Layer 8 of a small transformer language model trained on English Wikipedia (13 layers, counted from 0, width 128). Numbers have three digits each and are written without spaces.
A neuron adds its activation times its output weights to the MLP's output. To switch it off is to set its activation to zero at one token and run the rest of the model.

Output weights of the MLP neurons that the questions are about. A number n stands for (n - 500) times 0.00047.
n32: 374645482342374356388563335380580626504506460430778479729443482489394488379431412646349274497451589535520595609627429361747478400545758280234688416445526474552545666530411268573437526675680503367558446475607572534367705427321489371400453796518475643435289433372390197350441391417493504526455561459426519659471691326574658552527466371489310424432567368525670377387601717338570478416672
n82: 456272670236317522720699482534489395455425562637632652563336457557299559401500438483479544597636532398616398732344519569625504482612452489537598539489638595325202563458608455522381544472608737305423460337744460355444379299351663554417647410518493525401241560489712567422368544370440496467538683143415455515757738585459374556419397645558500562455458390521393358508569304554406357528657
n108: 546215577413627597461557574283349605477480209383386643358721470353559394397368549472642413500612193602147551642526566472834316689453564365477332678356643496432532508449438385508411489286521567553568669489485288804507318554388500530479360700496566496451451383551568557468360594444531427549471400496398601592489524680385614327372589583722547323516398557430410550659185553358680625413749
n133: 336385511338371609531539373469386471656408427364393724364470399541496669515447374309415386485456504755567507397568508601544371493431543712419462504477734374478507473492340355648399396379347678206424307447702534913551221471653606492500618509439459683600433548314592496614412237694512437623558327508389570345436417637566426655549360512226529329583396500507583243314492564568377412253618
n162: 358508766474614683614305522279737472367675619518418401511308493594361528549430571348493452351518587460496529436079561425388662580532566691808493557652458667472380699380439489408534339476631331564526754390568632548667429645614636580416299362496598696354172388403366444590399378297496572571443504485593625413518438524338641425504486454426629692339464515424489497627625732570534403496455
n213: 539224575496507444493280493201423644342387592514669490320586545445442382553619352454537661413490574553384476622472648585595277503507669503631545527331597479447356337654647667493636482607458719486461667691660337581382602507522371652636534409546599421625703585466398479579521504570518415362389545486561435763451873515539386411601520757350507395533684550414370528601556716656636373636380
n232: 426681334320479571642547430441414606368707443428496564614378493594567705673539482590407439384623734565527452572525570557511479398565581641453596767668485632638480496426763422603449353344400547392414535514707644569500536677474606602510337295428524392610492528694364725483432554390438445345568841599372588297695970557290515449428419534386500543688562316587340478417351468451625543531486
n237: 504388445302299552578293535414656400451407665531572599422692433508417639686472605500601628312519554535540438411500438564358667587588519524492695527476402420644408468421311397688570443408616242528592532492141452478638484603479910369409624636423680680462163297488601435361629484580219609237512496483477961699604597683610570688521542395128465424301504609473378283491588492639489577508456
n262: 473643403547500298350471419691529558394570582545507531517517269357597403799436360424703482408414556608535483590582390473317635367531466298547309363385555507480493420537350303311453471496394470518575479560511775444483421728390578630547561605561476514286434503670604609450550529283754431403456398614860570565248518523536690311640318743251403386467497576378619402381479425479523539448479
n265: 443500524459430568595799480562245287542471667762419438449801421579454491410427622605355310357434649775727504758431333324568613353376256588504568360411541378389442029470367554694351333602406564541484581512500336706477382361675576312358461578557630587386637465736402496621537423472821650520519436500586471475661443449590342467590699678637633605622791647346623540567343456388504524359382
n296: 393390450464386481307766245613307357500475642492397429633473249308553381524531445657633268538745553386041553614496370446537652531617389586337356315614508331697358607598420485437540282642529299329571312687360531340489429444815574663493584589516370604379397492385425440382393543582205404492425314561382456568656691567636372728387355389504500508549580524504511427674613410566699338333338
n328: 617365400719266398522659619291578654365446375555514574503517524430444639302226486331613521439346679446641583421454335636363486612435490387554401510761351564396514554812500751500384317640659334468511475366645500503425464653507518641567553444332517559387500552361360406473586493489482483853592507460583507648504445481406430460610342608536318557378313410493378592492475543426733586431754
n380: 440406415359661410438336611694678380349540420529284425090559437478150434813591568430431492500366614418592350734489492328259305533489386451534376471466473621554414477532481410575608511554679616328515447414288526539196515374352508451450484372348378293450533662618633565539568568315578544458551444512317325600402515292289488565737511413591661662708445622360284419504538455335517477368470
n462: 184527260392631643597512593563665528504338657552417457655303488496556273167385339431464331284673532678613436294586385557663606601461492504679467476603437541453390646517340567344609463473485531483706467500299602412595285304644406496613614574384620291539882456476761625404409475475636388172421801738620606387643553478692348333653407315574528627547464533175524727591598303590451541369649
n504: 594821551601593153447832668569407471561576534525691592543456683420690460451422369438428612507532620400217269543578439504418511372468560544587552676444374612447578492636641599701420519740729333549448352226390434555514410316500330522436722189406460402605467536638567587517537433875573619413639239642561668640604581559511488549619465484411475656349446436405482500566585315482428444572549
n510: 597545370562456337300492364476581331394667823467546413704414598695715616481259300514574393463294299426546515552496607569600755477456475511562454489439410346721518612476504504424664655533350350589661588211457568557452581712351656470369418400531709384547525284396519601421504423500255608701650462587633457473470780411220330481288402288435707404540519670324398439449367527713310604456538

Each question names a token from some text and the token that comes next. It shows the activations a of the neurons there, in the order above. A number n stands for (n - 500) times 0.0087.

Then comes g, the gradient of the next token's log-probability with respect to the MLP's output, scaled to length 1. A neuron's effect is roughly proportional to its activation times (output weights . g). A number n stands for (n - 500) times 0.00066.

"y", then " for"
a: 488464485461487385504517498497634467536544498551
g: 621482646398718565505199412501567434652254245335673608838683607595410643565498245582436535282456523516531614576489454637527363669613549295687549280696378374344609502460478387485537402373244414442513674492567532483636483530615586634552270511489408591567705569693543369348480483496418650623699224227395469608444532438467366406603384294285293501213650555353539487667474505306664378546183
Switching off which neuron hurts the next token most? n82

" the", then " m"
a: 507519493490523490501705501516503493454534499503
g: 425561698470508445675489417443590585630519858642589569548661590357410477513597677523405417485873476510444707626364355378436457613504423713346464668377254669389459514572533574591421670624393306513647556570338657419343206704559493764737462532359552413637453538294394561407286314585430859538322337458341623679497572585402555332379589264569576614606521392629587496660741545692360527379252
Switching off which neuron hurts the next token most? n237

"6", then " |\n"
a: 356508505494495492498498753513501503548494510457
g: 604245931369689723670336380437495464755511413545652379711312588500500389497554556537522506471520471607491508715373474448506485531345548352211391292645542171560488457426551600297730267700480644582384395599615407472275662390531480506501515428483623189502404773520455708732421480633352649459544351556549594555454323560476638445499509530446604594238246667382271492407547410476368749663483
Switching off which neuron hurts the next token most? n32

"ant", then " from"
a: 427499539499547500370464562509499512491430510531
g: 522460594251688412638765526485616615518571543568769476359559536193458516618589665205596539403641401391471724646334385191482620398591530334546654411494716279347403217565254482449595672218290374468467491336426802508585455388404641385497426418297664378626515616505522454587411448532309394517308408566400512593490599374642583332768445319523621731572602743419411389378551664604641569428426
Which neuron, switched off, raises the next token's probability most? n237

"ly", then " re"
a: 491538491475501498514507516514501498426533478493
g: 481360393302554575595300603432395615309313512588438448395488412516263530479538404687407425243298695596598832533714736612342469430261725676217599190479334359280440409355754729612407379435351588559296209403624604441641239512598487438472626452295443424437586564532478460712547696410615692446401553724336559288665619524429552535575445592644415463393421431421456497558342384427613573430565
Which neuron, switched off, raises the next token's probability most? n380

"om", then "m"
a: 447508450501522502532518516495502504389524486518
g: 432545598566421598440288363243543210500480503595277547602517639502699570511523581484385301611454526333479517470576579245596664543417640610191555791457323687234628724343562592547543502489370574542515403339579569478593196655552667719465559444366186877418678373564444381390428300559607603648532654161582617565521428491541516294521448515403282700521587565329681387628451347451612467314498
Switching off which neuron hurts the next token most? n380

"it", then "e"
a: 501489650338562490473495501528488589468432490497
g: 186565485554564147723622442395490484596564510582627651125459482758590600553560452458469459328504538439525671525732439545417222744406459379420321464528399524299567300405419440369330357489502528611668376511653340719378564510476465496548422623526370593698592475475520397539400502558516355559321353414353380666621589433396596661241545685707534668757645510101554537550368197488445256463705
Which neuron, switched off, raises the next token's probability most? n133

"0", then "5"
a: 500501464494499493530466507502513504519517545510
g: 611457482620676395233704574654223543464572611469383577550699513719505510242436330532542664617555470411790480302574385396679461425413622508676282154553328554511405449469370627471654393751485415550564246588420446344366691709455382631416647511431438535693371716364441414833624415494385708383446288494430553570488567549547517487424453409575712440405628545643450545359193452155688464480311
Switching off which neuron hurts the next token most? n504

" of", then " th"
a: 497503509526640486372486399482516480518460492359
g: 531332466236544473478364465525681404603235218428439564325395593502492517539555341692381481327308556613632764498526448560400519508550380467454520402558535144532535736312345582566752641458582480515488410606254657615537673340403549081520612552530605508574528366320512442599611620720514473517545352605397751402332454320696835417380459785630273517591463621541697650629793441429569434527416
Switching off which neuron hurts the next token most? n232

"t", then "ri"
a: 580499507500338502564499527514505568498535507564
g: 337565261346482635609672351523360342463172591535649274220496546433617554702525345450447201534643604688529333526728600428304491480424307415367694651548550373603399594405560636839622300409532381280478589519619480566533593348455501544428546433624744587478468405590498442750197645319509607402504486353279648421210642363430445274459396602545383509539439369418729467400550502446693767551401
Switching off which neuron hurts the next token most? n232

",", then " J"
a: 465509599489483499489509526471543411536468485511
g: 529417594433604369530477286609389755606433627340368534473763576290635577674704528316437384655815367543509365428776620670552360472667371666568492375447589517514354339485388322567651506416477404395462664685420320235477549491502325616571617564329361344618294326578474544513664468473377234553143647650546459448524640463500685522454688535470573507302932631641233482583534472586528499715538
Switching off which neuron hurts the next token most? n328

" B", then "ill"
a: 490519517520510509500472501510512447482545477479
g: 411670392396398487691673260567521590543468694526611345641386600373517561424478584527296376369560373419324607454592550644589531657485439498512454491721406502555232714622405256817472523569556635516402640567709507452370331529520751389696424369523500239731533430354553806437167614436533388646321476758510653707643342401348330442568398423285641629571542508649264855363461527320542547529456
Switching off which neuron hurts the next token most? n462

" W", then "h"
a: 533498514482503482532470499501497516493533500494
g: 622476441734485647345678512322519655386470317337513459515530344423572338650241568366578571667260463459459595610714562551617491494460410419562507367468316522460443482443751366173509753418220182405561487318047369554659348370412278241557544617406602451627530519609527394367543531513598497619567476367486215322602359372497550478372708271550612581413439686328528427641621640405366283423595
Which neuron, switched off, raises the next token's probability most? n232

"ed", then " to"
a: 506466506494477510512385485553501503486526494498
g: 570475374611420389400754350397591535440395682599531556569443553459537427595597751497644576437420502570524539539380292541381528252516735345502099599324475363699389602519575490557530582357668344385622582353447645214573438467258530822400323452325515717482328275576480601564501402489550567322579778416425695603596427655471563462348214499460478699498631465302537553475125859638488400339513
Which neuron, switched off, raises the next token's probability most? n237

"K", then " Al"
a: 497526480285504500525496523513525501444473492509
g: 288443531462423414833477369596568580324598341470596565456521593622607481513296376586438484541548468314569624502592578387609381336596555481545330092591547427604250543602365571306374452503481447158363792477429466662357598545429432462370466645552536696470629682771298104315629546630424287424550489500702621495502365557475335676248765416435522512302410552632524418336559467881487515518491
Which neuron, switched off, raises the next token's probability most? n133

"t", then "y"
a: 506495428496465525446539507519501557524477548515
g: 315535315466765578627483474496267462657658637805215370604458487499617717522623389625641544277540584393492394512617574398663712457477405518748314277512502490723654746307523509538628724361666356347574475328316540528528536570621657434515425455697662552456510516327316659434454602532589610667408365467450317507651790519557531565494311909350550643137454535645476394381425416554648494448523
Switching off which neuron hurts the next token most? n108

"i", then " T"
a: 546528497508730503509496532523518507538521497469
g: 670571362736115595572473451719575645475508382512406524373557592407837438546465328584321440644418678363263313385417632565526333466692368693621419592465420414666433449462405525443439290473794412560583563503559276616427569529558303606347361516553533591332279454628286577472615379628387159450410380368407669433511486369375799677525519476483475612079606598430602328551387617618383669427629
Switching off which neuron hurts the next token most? n162

"ed", then " as"
a: 510478502439486499478462446359499502513462460484
g: 186522470535411374586528405543431431106634494524470572568568545504448426342471519469673566108474547426642510385607380251524604228214413464462460616494683563608659546625514396531442417530442567324605494522679238607285527617162574400505509674403586222700304384576350405774359603435535493725332537553465579648471501472430551467535829464776249511348411694400533483383644439772436496564520
Which neuron, switched off, raises the next token's probability most? n265

"e", then " N"
a: 500505504470497480512475501514518505501571502492
g: 411476528540663625343420569717416410312547731858354489448474592892619612475693642557443423696350533375510255494265456398710471624506184373596417702511620485675657439547751322401443459601559198433344368628548402431603538683580633591626429367346558605538473366559373454538739385564507320560576554379692631557760453577448472492329539593584500465299778533528445372389604606232341431313427
Which neuron, switched off, raises the next token's probability most? n462

")", then " |"
a: 501490488474488496494512502553498480568566503503
g: 817456479665542277437419408588721461631434516621691710510607312465656491646639531717231426684651298599533446558443688677558494656624465427420327279388574695683349465364353480339457494632434354206438300523410735645490729586643458545527538522302518389601408478379296646368396334681325463430288702601392661596446437442452533729462594622587487582390782559684268524637655385521507355392696
Which neuron, switched off, raises the next token's probability most? n265

"o", then " and"
a: 489493606493499505494501495611519503499499499498
g: 446518570475389479755576316790251296475599439406472287638511415591373508419401429264705595223415426392572445638543367383542364383499289486662596635640476548503681458529686392783313756452525379588384512307319604266291258691322633347612559573452308115458550430447561249605402583431612567424510360635505642440529562423287545412426520485613739368649317488430674600562677444522296565616421
Switching off which neuron hurts the next token most? n265

" to", then " ex"
a: 501493502447607564503512504494475445496493509137
g: 344294437542498521478457640314525242487601443506205449734611812376372454406497206583567453163336455324391688561545386333349582439249608522580362581611363536448549807598447705568574304740361453411611432399421470424910423447220392600246514496534301390401551586478394656722565424394521512460495475346569511521426538605458740512385535529517753725386497404332540432474531526737340475417607
Switching off which neuron hurts the next token most? n162

",", then " B"
a: 472499501472498340356508509510537494478503483474
g: 411571699571578626711700358538299514333490558258521583360518605552525549591239713552640508384484443275449526585539352495618422635554470777424649426672699671649522512352590634376503853393324660257337477738449507690476546452660480174319640358648617559604382607282523433379617510379617256346306538383324454313497520533285473636654352587268534415310490421609460345499559577414283544503727
Which neuron, switched off, raises the next token's probability most? n232

" M", then "ount"
a: 497527502530520726499514497467501522493513478513
g: 499283534722457464510479625479475537435462421364519613451825488443437411346566664454362443397379427408574811484441571747471441350366610361176427810562518641319233814561309485492492274486488708369512593251587503484536657505607683690599447466446339465620389469625728460656479575502522451424715394451385698414326363533671440558749462556368312157604585438716534583412415703654784414485427
Switching off which neuron hurts the next token most? n213

"5", then ":"
a: 512497550402498498497502499536512501500478507509
g: 458468391677570452566500348380503671271217528508465566537604638524718507541512547477442458756596483415358561846629572620726597444367580406658630365634492270512557501615393399480655468478257315511570342506707635450626748422501531578654206470383457407471403602753755518470723612418628501685421619621693569366589476336483797354510565305675548664680373467348671375476560292229604585759301
Switching off which neuron hurts the next token most? n133

" R", then "un"
a: 510507487543500498501401500504511479495529753496
g: 514564657427257377477702527369779543297363772385559411484385591373667541645440516564688426746450438529328601623421608494507580787719516476664706336574449332389787522583349400461503649612506312415318468565455366520459391288379457585494429213250519285627467474435659600603502443662343396538562855687559435505450397324486214411744683599579538352242441462657509487488386379252647499438427
Switching off which neuron hurts the next token most? n504

" ex", then "t"
a: 519480492522500463497568496493504496511541501466
g: 217422463493435648534406659600345540500282458592503595150423418579702580329605408394501597940513410311269336572393590385658236429511590621465634420627294659299764523484497333426488614262466222691532461628523404588290385472554393600407691508460582650638537547388703613709428595705526628456433589652345499523362474610486483741457535529289133504544332285550515476547638523480630622492492
Switching off which neuron hurts the next token most? n510

" In", then "v"
a: 502507428513475431490505526711500482500531519514
g: 580475494407431582281746522523298511718290642530331562601473510665807592619817437612234527300405404399433601410431491390423531563478337538597382327480338643440360681707519577714390474742395343668301392652541618430400387424556452698507295461349556444494514510443449559205401291411720190380580474624434327813500541713488452497348595445736554391428371787608708342573441558507410412550386
Switching off which neuron hurts the next token most? n265

"or", then "ing"
a: 475485573468507367494496848497565509473514469499
g: 569383444481322718350444309555301485775558423727524126506559533285256404388649480517538518598609525509557432417560422455659796370508411936555453480293618584532280534451541426552599594507643511593521557654148534573730652404423363342659590667616559460427661355463691407738664580686368381418569571781595582424618495443559422362547577355591547509411360766376525665459340458415476424384768
Which neuron, switched off, raises the next token's probability most? n262

"b", then "o"
a: 503486503512509492478497647496531470493523525493
g: 578415466614538281585306542516437687618417560375461427280497423612345387459551251422275520699595535451378533634468326595394539452585369372631779513159423481301591360532443658770603106595262499379530562501541550389403331573658635546462472432292293557391338523502515386361554732364627168416714543599770436558603509525613445654343376533428129612344553470447457576533469589299225563461464
Switching off which neuron hurts the next token most? n262

"al", then " R"
a: 545525497575500486661510484497473497506470488502
g: 325606612526478396602371320553444428659334600487455431583601592526456483581776403674457472606568396489601563370420635432454317450450438592385743570322254652707536623554382538556396764429831340491347641649807238447251525518574552512506674449294620414488554592567604435464705253319452337349485212391833308490758429350489243524426477386346562449516266710637491395424485373357590695540600
Which neuron, switched off, raises the next token's probability most? n232

"ip", then " Y"
a: 531496500500534508502470522462608494514477478499
g: 592477652385470509358396291516356357580684353581435366544619607727678662541703508420509409718539565385521405852472665619581526513488310517655589438338383297719592846319362390330308414507375219473532753511477413559503547537494430608460522405397339315476233498603271409557516333448385221727414429362724533336499466483289593815260588578414516651557461631531577508522366625549286654534309
Switching off which neuron hurts the next token most? n296

"im", then "a"
a: 501498500473497479318500493281590485604495494503
g: 593427322504424678296490528459533514533707462615734629722352522228503663346453291384414439529659322598350711418544565453513532225603422500472206575287579624456483517403811483562605416724462681147383334516636439543652674561571543517454684233554514653317548589673598557444725463176527386625384524306418648654371483536202434487464396509568088456636541567591470523394450656456428548496549
Switching off which neuron hurts the next token most? n265

" Y", then "am"
a: 506639503486518445497502511679513502516549507552
g: 634541463513541390312624449626573420416621728742679457531465434362348538305443568493291436405491623515535625470670847323442609516542301552582432425671379496399325248449399842446231400535386326228586629516498502639447604632477385626263256630396352635451515499864639489728368532493502190515542450483556711439579551376550429460632714425524511362457734413379316233616537457606607616371276
Switching off which neuron hurts the next token most? n265

"and", then "er"
a: 485503580498538549491511496778500509489471491453
g: 519523464254393537431525575685544474423295838240590521522350385653461416665411565610670425444561451553674581622632603357762752494546833565598631258495551361495382628655548370284504411589247614720724711303324403411326515402556382392339440588451587648486422449439404313649466659562557703390546439294517494439331474432478350689433477417411800502400490794619377442770324608584369357506362
Switching off which neuron hurts the next token most? n265

"st", then "ial"
a: 504542436432504504519482488478486496487534502477
g: 428516151245595612343694541669466478338337386458235267714388401494547324429455491565365552578561567408776604478438483577358466608227604635515647676417416298584460642555624295481599698397618484267341665560186695610568602666509401440432546614578501416443446662640535621637461455748479556315656529578489465496374553511782374547649512391421341213546428533731455283640595568530624398485142
Switching off which neuron hurts the next token most? n108

"is", then " com"
a: 514507494477507483498471517468505531500470492510
g: 389451310382531449459296589282350547514378172729433543588658603527483427249413407613307641512439425590470546518468537451391636393487560405671366255532282623513361772366536616653348420613661364392433595330514547556535536610278483455568499646612576439525672219545412565374531593097350563603737539375535890676364463558555563718091492439377394317492495624411463436458639398619380516306351
Which neuron, switched off, raises the next token's probability most? n237

" L", then "ive"
a: 480530506502504505496499492791518462499509498494
g: 653332550506405402561368559417589613503340220637685462374668658334475305281492638551608487496587274544498762535289361520503367499499426436049438755565607379384460589604402332417386686459448576602679552641369483527611657779576411612609720568636442554591628482401566697528433220410471547561526360817436588586352739666346311583479774387559614584552554516534639673377483469287318707460652
Which neuron, switched off, raises the next token's probability most? n265

"at", then "ue"
a: 545488532470503451515499642501522513371497493499
g: 634409617361608353538646367836500597367389431467474465743629571797730456285441377542719589506522705441391414760556381568316344419653519365254333387579391494069412276590380355508481604650492325462412389341518586424381517595360481559516462372412355349337431333538318642215412386551680395636618620422661571527259527370231214516610606562460723502557625383501493426527596553634516473412375
Which neuron, switched off, raises the next token's probability most? n380

"om", then "b"
a: 477511532499502508512122480499495495496492509564
g: 468373653513587684506326299414613565629510543360472545444671431849671465516473779660438527536393492605648385586424586667749422725420720448687353478503647481466477603451311643788502648343466599574472553765512716488461586328744449361357429359380467288384453499573311468107558405582506613427428531376337593747600197750535649631416461545514585501576731731526640527589545614509430545404200
Which neuron, switched off, raises the next token's probability most? n237